Layer 3 of a small transformer language model trained on English Wikipedia (12 layers, counted from 0, width 128). Numbers have three digits each and are written without spaces.
A neuron adds its activation times its output weights to the MLP's output. To switch it off is to set its activation to zero at one token and run the rest of the model.

Output weights of the MLP neurons that the questions are about. A number n stands for (n - 500) times 0.0015.
n26: 447404214571355524567565376318400530592591528535357351617479504303492734484610563703551702703548538573492533574465381342454571508378910591447571708576448569392441701470516644297604464570496547581578762317299460331640596252476236574652381488250488252404707581466609405404390453496227620431456775459496414428250938454512556644489540713349537355538608460516421676556417317532466537578570
n108: 572430407652486738549601400500577319651715722385488615773695707482743853675631307442717557305527275445349565500249417547530399500347529948294539427644496530432491495647491646678438339346577349585442480305340267210716482352312586630411387397468452627801513504483612447610439435702614512500522541538270504361585532521091518321544585429428427700598319394177454304479622459449576313459405
n113: 433576216607322649618551527399512539397593824492658755584663403340545468476450488207719451537690538500536586639358458408484512280488571590550605551552318543283472148605404545588508467417373608476588384276539396277736565456399818440557270496734428705675228550359464378542536396400552527421504669492709398367531521591409598679659454418316445464331564402413704508512540567748516733212540
n134: 428492553339637491652702355333329416505215451301547407509236407568800376522581522467408788709589554462238391736356743368508509473674447386442247407389557437300443519621630372807582384496487350636484625381382692704672376617435624711482488589396616586249655611500252552265327362540514512613513674392564273395525472683822807827500379669635645306411500438474546344645448401323408391590748
n160: 674222623438272500580343463650532509630375582475515765555569503591474313513594419472560490229580528472545539497443632679707630550390374694360516475666491428500653507219378480403405523494506603449485682669563650576600559477445516635480393487464407622513571447325363516395561616370570435436477422395335288406525675405394363640450410576631486448595473539554602590469526446450453449570353
n177: 421446662439256551388437278511283647419474321589545600190699415520477476569524684715444281465418518533654787572426381376589508661378280655382546448664403544444327650526530349545576688163418481455366461410673692473523485782450665436577592578623338417647519567644519362610572409476397475374496440383359517430578706593331596669559555617453401382593516427305608603584527389459485567654128
n181: 576520712477509309790203418641424629216587412534398227607574584554509531695325409409389596436438249550581484479618308566579309482595572383691656766595524157619465744367539631410634606384453457470467272461625460575389390513613526692561500722643419813365594389406440600459689607629533418737465464578399455542504148728338478729555345773647388526714248679321386186586448411328246528679364
n183: 386476476338540600552217565455175541647610526570674219719464559549526345368623291508301517791509658335508705462405464348652432295208491459465568367453280697176474505304567380395544470464392378541396408361471574556563319394777609525336485539359546504298209631636617364489462639565334298513750476557616533549728675367709658655504596673671681652260815728546652466593738452588545528464362
n263: 602566674365496542415560429599536227518421742272582396520316634654637274599449479579356401284492437412395584180260570562329521559357227464437401741451589337500376277405529488590581521431633577536313260470615652571761754529418367512392493264341508419421504647376484706650553533268491551598609596418452679595364861516682504705616762592530500324536243346213543692539743517418647557492383
n269: 416339536659658421492559515563281348722473562559404358440344458559422633484618590616504455551384612398516715728706465421567439421419257347358695365504511473393582694461508241532684450375548725341389533437437458500327554731414428681545605329776468469944492488396520708351678726233636372176442330508397443677492569504684615388433454459458479593599259463540842314546256353467653383580576
n316: 605411386569492691613405524307254511642577574340530638381721354344459406566492628563460500417403632479504480568599497409532610358529802391631420194590493384521749589392402655261709567497486644603586600434637238366417522638482582179552513597624471500437533410428600599329493605549315535534430669340475513567635485578399581460413391660455724438674539555432443283549321594628718483366672
n318: 469537563408331858529071683475696517442773593551559437496403451550500500404378596562736434575367475534736670543445237721630378388365332210326766555401365681496539324295418288370316620168769513343241455484500643362513743522583483685681531339456620484672401433500569535405612522406359467509637646737517152361445776674599193500484598509653645612538491610466514370537631567421513634426543
n359: 441521538295500410496269511533444387500317477389479434579528525551473483857472267435406565704446760658395437470618342627438500559262340478601614478535450790578336488219534519575822484422437526611378448261559445368383615720565634609361456442619496318535568613339590462517481519566726359539558408293345573603641412352582676668469672612394587255530568796380544462504515398312573331421552
n379: 482377616518518411565592550483742496645525103639567454470560504527487488569212321575480570391575566365688061346631451514408565558318510370527561525349390337377151500413422491324680345496585543597660341607496451527586825206491555509438658665648449696952298460672462491447582500415866446451540407666213428571606560432444295519678660390791581513437371478637582392702686370242450589679372
n391: 549489306554409508381592568610547610619599307315310339625445629294644489583480552534678564473536711672114408434435758624603528411354819424589571677540511580608607651523441428449444496735496469631500699525588228399449340571619531574504310459485469496244418407485434563552257594634723474561339577300196428462708324581274651369518516601337545331592404464574521598665496500511412651221792
n462: 971393227333348626453469569308429539540439827429767328756803727599303600355453545599379495402657685553433643482332735681377568584658655360570514628508581657416432428600244784563534546626544598451526500748286546532303546631459509706335516398467473470532361249384616282504666405314456276430463395215540484338403601611286632280190853468467283302306356505531276396707591514361513601585638

Each question names a token from some text and the token that comes next. It shows the activations a of the neurons there, in the order above. A number n stands for (n - 500) times 0.0082.

Then comes g, the gradient of the next token's log-probability with respect to the MLP's output, scaled to length 1. A neuron's effect is roughly proportional to its activation times (output weights . g). A number n stands for (n - 500) times 0.0007.

" F", then "ot"
a: 500500495495745495481500500499495500480500496499
g: 620442548366473397588235425397289457507534602559609352653564470389549501539330620317396524235451674436383491665434607350467537447413620752374588531626510594551492627495353254363384594662513598317770648710332622498578497470674561397501557377495733333535425595362597543571469444214402614562161538740235676576579358474615553599659671420599495500368613598344562164631535457549614532433418
Switching off which neuron hurts the next token most? n160

" for", then " example"
a: 500507486508481495489976480491499498500498483495
g: 386484754671744462418394496408634594590562560549478470358556280446419496605646493646300586432543726333478467595476538381629505589247506580564505455289430626389490644612703392555246391601469450731473503399390682219516490328436338492583434498856514394458488410534583499385559307443544261392552608536592350535708410324475704553775442296313529488546717590605269378663349751395567510449561
Switching off which neuron hurts the next token most? n183

"on", then " School"
a: 498484500500499484499500500499700626485500500550
g: 540528233564340686531433691540533419475523716487576284588658511558648427430235586221657558365551522299372595514335413692558402560475456549598300635415575358407458491483345498553653565525461427467568511607552480300438584381469226508622697397532532466557606346442454303437631524475538607482442532554359637435188736380464509506333467777660729420391464689842471525816639408605389549524240
Which two neurons, each switched off alone, lower its probability most, in order? n318, n462

"oot", then "age"
a: 496480500498482500490482500698479500500609489500
g: 618327494554670284633417503329546603705376408601341633441446549623426627443428666609388314557439678491557474426540542533438379430524484285366605212367442613216395522441759333649352713335554626545629563592261443365470605466385458468443321468489397626313447536661625471513658692152744383536421477528549544575388342397707537614502534543347638704361556448441547596611681296603507621589796
Switching off which neuron hurts the next token most? n269

" |", then " T"
a: 722492480493486484498495732498490676499483515499
g: 468538692455318568765407404644645371519379466590375493438331649539507523627593538636473232250558345595602288239623429457823460505365355411301575293608636450434302602355513412269396412603663472362748427745604271565325538515584314552400643503735325383353477448374532579602447531519681426568505486426491701714555504597551504422410738598580379551419592462405636488485494632408640564454740
Switching off which neuron hurts the next token most? n263

"ra", then " |"
a: 492490498499480495497500500497505487694484495491
g: 489479349495392650371365756424523323425516500646537533508670464646648304498627564472635287370529350532639237455450456552572502295269375605410675716550458341387520470498320716375531387405209598463445629563565489524447541575424616649815626391284490496367437475346572405299338643453662600511605637464630487334463435471564471547369717456512586668427556486343751550399822409541652768613276
Which neuron, switched off, raises the next token's probability most? n359

"off", then "s"
a: 500560480480500491500500496483685500483499493485
g: 588459725612516415628582406707598640607522582436368465653346167583670644389358329388359332497707451519443550412677640428560491631673488560330217359456631325567566436596610466456646517618589459469391413427507331222533605367511411669279679388470625496667442464416480602360576454572609353424362440627538486646470351398618585419442595664485483507374536543440272550337652677368353631332961
Which neuron, switched off, raises the next token's probability most? n316

"land", then " in"
a: 500479500500500882500490484500598480663500504496
g: 591638592625644197541606328379510624338387431350379513397590625632544653342353748594798494420237463459677532664424498451452481782631476583629451611410611280682538576423385460456541332477389595900593479414571321405627344601570478423647488325544615326495598306196690337640535441373592545343549433499348589724473560430315403660568450507429311659572502498412493426470415640399558534503387
Switching off which neuron hurts the next token most? n177

" of", then " A"
a: 485495494499483594496498499500491500498500481799
g: 358528585269710505349379311558351553388437488763397577549466422252492317586648417713450340552222485655550526476476475425422568392488531455480566764530231402512462706429711569457412496249390412525676506437381496372569273620292445511483613673578487627472429513830505444421692454429648374558497393451489783635462453667429429669668473631435629424368474324815424581391652549406500775560598
Which neuron, switched off, raises the next token's probability most? n462

",", then " all"
a: 499483480497497489500499495487500496493494540710
g: 568439449297519294329534512515530598579661473455684425784377539430500432564374503498541399549693386536404432513517404586348591235642697326573486434458299489486510366510418684564644336573248467434526350408649681559618580563623653569546671380315506509518197430527802258483194475510617625590729502435640270231470452435424440415569604581696624420490480530752533651665570613567261453302627
Switching off which neuron hurts the next token most? n462

"ier", then " "
a: 500498494498500500599495479490528500500762497485
g: 467371453707530627478606587558375309487482537707423428619319658422452518423543579574738616618473614525609607390478524393358643617517518361474371643636382655403486716271490443260614428343410530626524375487449486714468552495333484675675531319591469509564694479289481298465375639484568767124329636511417427522470745440496224630532386227667415476422494621468693378607498556460415729547183
Switching off which neuron hurts the next token most? n379

" and", then " career"
a: 500484480499479486500500499500497497481500500670
g: 544269631638457521467776256532367487602391285513402462418588567426382435505358546788459600396569488493501481480606254620385693576369389591529444399554538443524567501544398497710578542390539486611665608421394497395758398284550150615644475440687480422620347630452544496360447446471666571625365690317531583444536331705503381563335348702411315414685571385782540821311737560384497329557455
Which neuron, switched off, raises the next token's probability most? n462

" |", then " Mov"
a: 480499496654493481490500494496665500490498500545
g: 564573400729499486512640618583646515556515643456682529456301540645438638583612400502745283478570376481380436466593517453593520605223693301688627484355492495240388404431474493369388359401632789640307645510532705395163613550436513578667409460825397561607412450514446605558550452495297550418389539374310448444258516709210641377409488507445417421521295490702543518501453572718551585648262
Which neuron, switched off, raises the next token's probability most? n134

"ures", then " of"
a: 500488538498496749492483489480499500500491500481
g: 424396676265550346515471498524648847456507627430586716585377610388433636384489402254387751650512499400575283525759531365284480573428529605283365624447486560743469550503354520554503573574532478462429571289500549623467562541349566402342702568446467538624641665327531925338453431522720431552464329529425390515545647454312438337425637266659651471322611458526600191513307507590491444558564
Which neuron, switched off, raises the next token's probability most? n177

" FI", then "N"
a: 500499868575484500480500497488500500500491485480
g: 393643544519393345406467536494298527551376524563519415398449273546714493606648511309576599553395326544729444499193752491518596701508481720854422456502540536517536384557395358448618587727547625306780346409411556546437517337408541377423398505732448377744517092491427458420393690478272468375418531600563512561706341700632620384563527457563333474256605421616582614629424558394568480390602
Switching off which neuron hurts the next token most? n113

" ann", then "ual"
a: 492481498641497480500644493579480499500491499498
g: 210680443548492589495703730348615625296333563283593605391643315580572396507295666493532676512666587398396375623535645446602598611543813728580474392432586528410534619600432486547444407311555591473532597353427662234486592397580528378589241453297446454347476751282660526574749503444508546364558595561496593569518360461487309311762326394497515204407539433448633659572628455478384417365394
Switching off which neuron hurts the next token most? n134

" f", then "iction"
a: 500489492484721481495499500499493499479499491500
g: 149550478635850626601645587651531532471407385513362346403272541566873379595466750668646457538793391608665391396362608577504402521399623562637500551468200474342278633431404400416504371488499493609409415401416363449363562432463422533474531490668627294442502324616294464655479421510385634313414678563631522409460640609537353528544505544555366388608522461630601347243452586771441507645617
Which neuron, switched off, raises the next token's probability most? n160

" N", then "a"
a: 495499613488747497500483500496500500495500499491
g: 682587644541458524352389541218415358524464510274710561404351387342329572436649542508518690552447448629356641470592555592556444576440523609782501300338472440513561355477553420744479296694506392753321524334529176285554422657417544396620607515608635525501482530524533267519457589635328694600645396596359402638330845573455531738358583635350395319551582470392513488313564321637584469479673
Which neuron, switched off, raises the next token's probability most? n160

" un", then "iversity"
a: 480532499497497493490481499491499500500500557499
g: 538521578680445688356637528614315654365454402649497525591625331643420452741314493586488392658642453364437611554571278569344479616405503551305425549264539519417579372203392474388623457474461361440495462499466382649660596370469380390639562466662469459661345218476448517750679475610501759267501740535260413436613306342882448709397636691585626467508567450435541406661444548537519472457282
Which neuron, switched off, raises the next token's probability most? n391

"es", then " ("
a: 496479500500500630500481500499481536563500500480
g: 463359447226317621319564702442378421597519538399306492436563430430676405660704559492507308438512669798551463686399557491533676717449276567708289422246422625707440472362585356697580753306665720400507392564631461277542374565406257480579473388509465650513362383509369635454549382423597271545372728282698506542621584536468369480488656371614467586607395419518607464585513474558631498665370
Switching off which neuron hurts the next token most? n177

" against", then " Ireland"
a: 500635590490493500500491491497493500499500484494
g: 404554353589377870366367670396484277467599486356492508435592476608613589529382524448594401552560487637444216642438654642537374478520557539645297524573539484407517361361384591726803537618633681561340410488402252390642502374623538583457738370534501422534320451498843316611403560699458437579296480401603184402391629289615678493320377395669420376545612529258527568543505429600448641580593
Switching off which neuron hurts the next token most? n108

" |", then " Division"
a: 869499492491479499484505483493499497500633487500
g: 464364380606566523262409497472686492381466611471326511598785352477475612489418590339638688672321245612642732362541385459491596450808665349369378389387489315251627324601371547559484620480509387442475422362515624571685328501797460489361433431591524359738469578714714457624501334620579590517423660387301436430746522275604690357329425531566373577381669389514513528547492389593618439482649
Switching off which neuron hurts the next token most? n26

"n", then "us"
a: 500480500491481481491480500500573481707500500490
g: 652398496489514432549525567409342500431515708417375546449315309464540686712510394490442364732438547458446554531327324604449431460506508482448251488681658810435439711442451715770328555389577452528803258568566674351752610515338732438318463171776356407472610240531488470640498541368572510450541665506533365400472538350561697287586580280552615440600410556421515566648410581415454511598397
Switching off which neuron hurts the next token most? n359

" and", then " y"
a: 500481480494489500500488499498499500499498500706
g: 592466553565576607314522479528292751816606419527567581663699458442254400084450644497525565500363586477655445513540426406366515359695585683437482351525391387503552612554458625534558624543545312586833578414487302385572637335632701604535657425312523574419425454528247404464320488378407482359562613486757418423452467467272581334289658689500494384555658562634426624490688477217479368423541
Switching off which neuron hurts the next token most? n462

" of", then " C"
a: 499755641500499688493647500500480482500500595686
g: 490582477781542624535480814588434419476623495615585404673625513473387524648648615640402312630302580362450299403643547279331336377570775534378631405509610591534401685465457275596519466597330163533551445509517375354586355284474330443564742328308294520340318517626530380516455561672535437551572460309626587522641585473371370431476492329524275591641511543348794601434572614511735505570581
Switching off which neuron hurts the next token most? n108

" (", then "G"
a: 732500497485500491500480500500481499495500496483
g: 460558411694460578753433639489476410212638563530372679686458476678594381455500531636458537475512525756570474469574617541585448310700568444361448644479455432567411388431554507393505570545404338357667389338539248264677413678375450439372398525556431668358544538431475435532962615684335213350558671438411510273492584637162390640405409637509408484280573682423522669443470499567422530602701
Switching off which neuron hurts the next token most? n26

"rick", then "et"
a: 500522480621479482583479480480490500500749763500
g: 375264295479756476565487516279423763490370430425438659485518445367393520546316613664323394518538426502470408603479562502403433578491621309536719331753567432504597638569574632279326493671536515548590482460556589413364577547642534373491241450624280359634623384813547592554425584608442371511540790345537506539610374274476804488572683501453388646398611560352343654382240353612530352549737
Switching off which neuron hurts the next token most? n391

" se", then "asons"
a: 480822496484490491500500500493497499500500529495
g: 580537542630522498523676403458584360675607482734418498418681512610528570447560581772397673508457432343584500637588277552440470414463336433566542357681628467315364410373400645379796451283538644317403403549447555576412741437581529633622475398300519471419783604519752487415387614323473546281540452358480519578727503381277506377222331597391232795664422509554556215478580468513523696395438
Switching off which neuron hurts the next token most? n108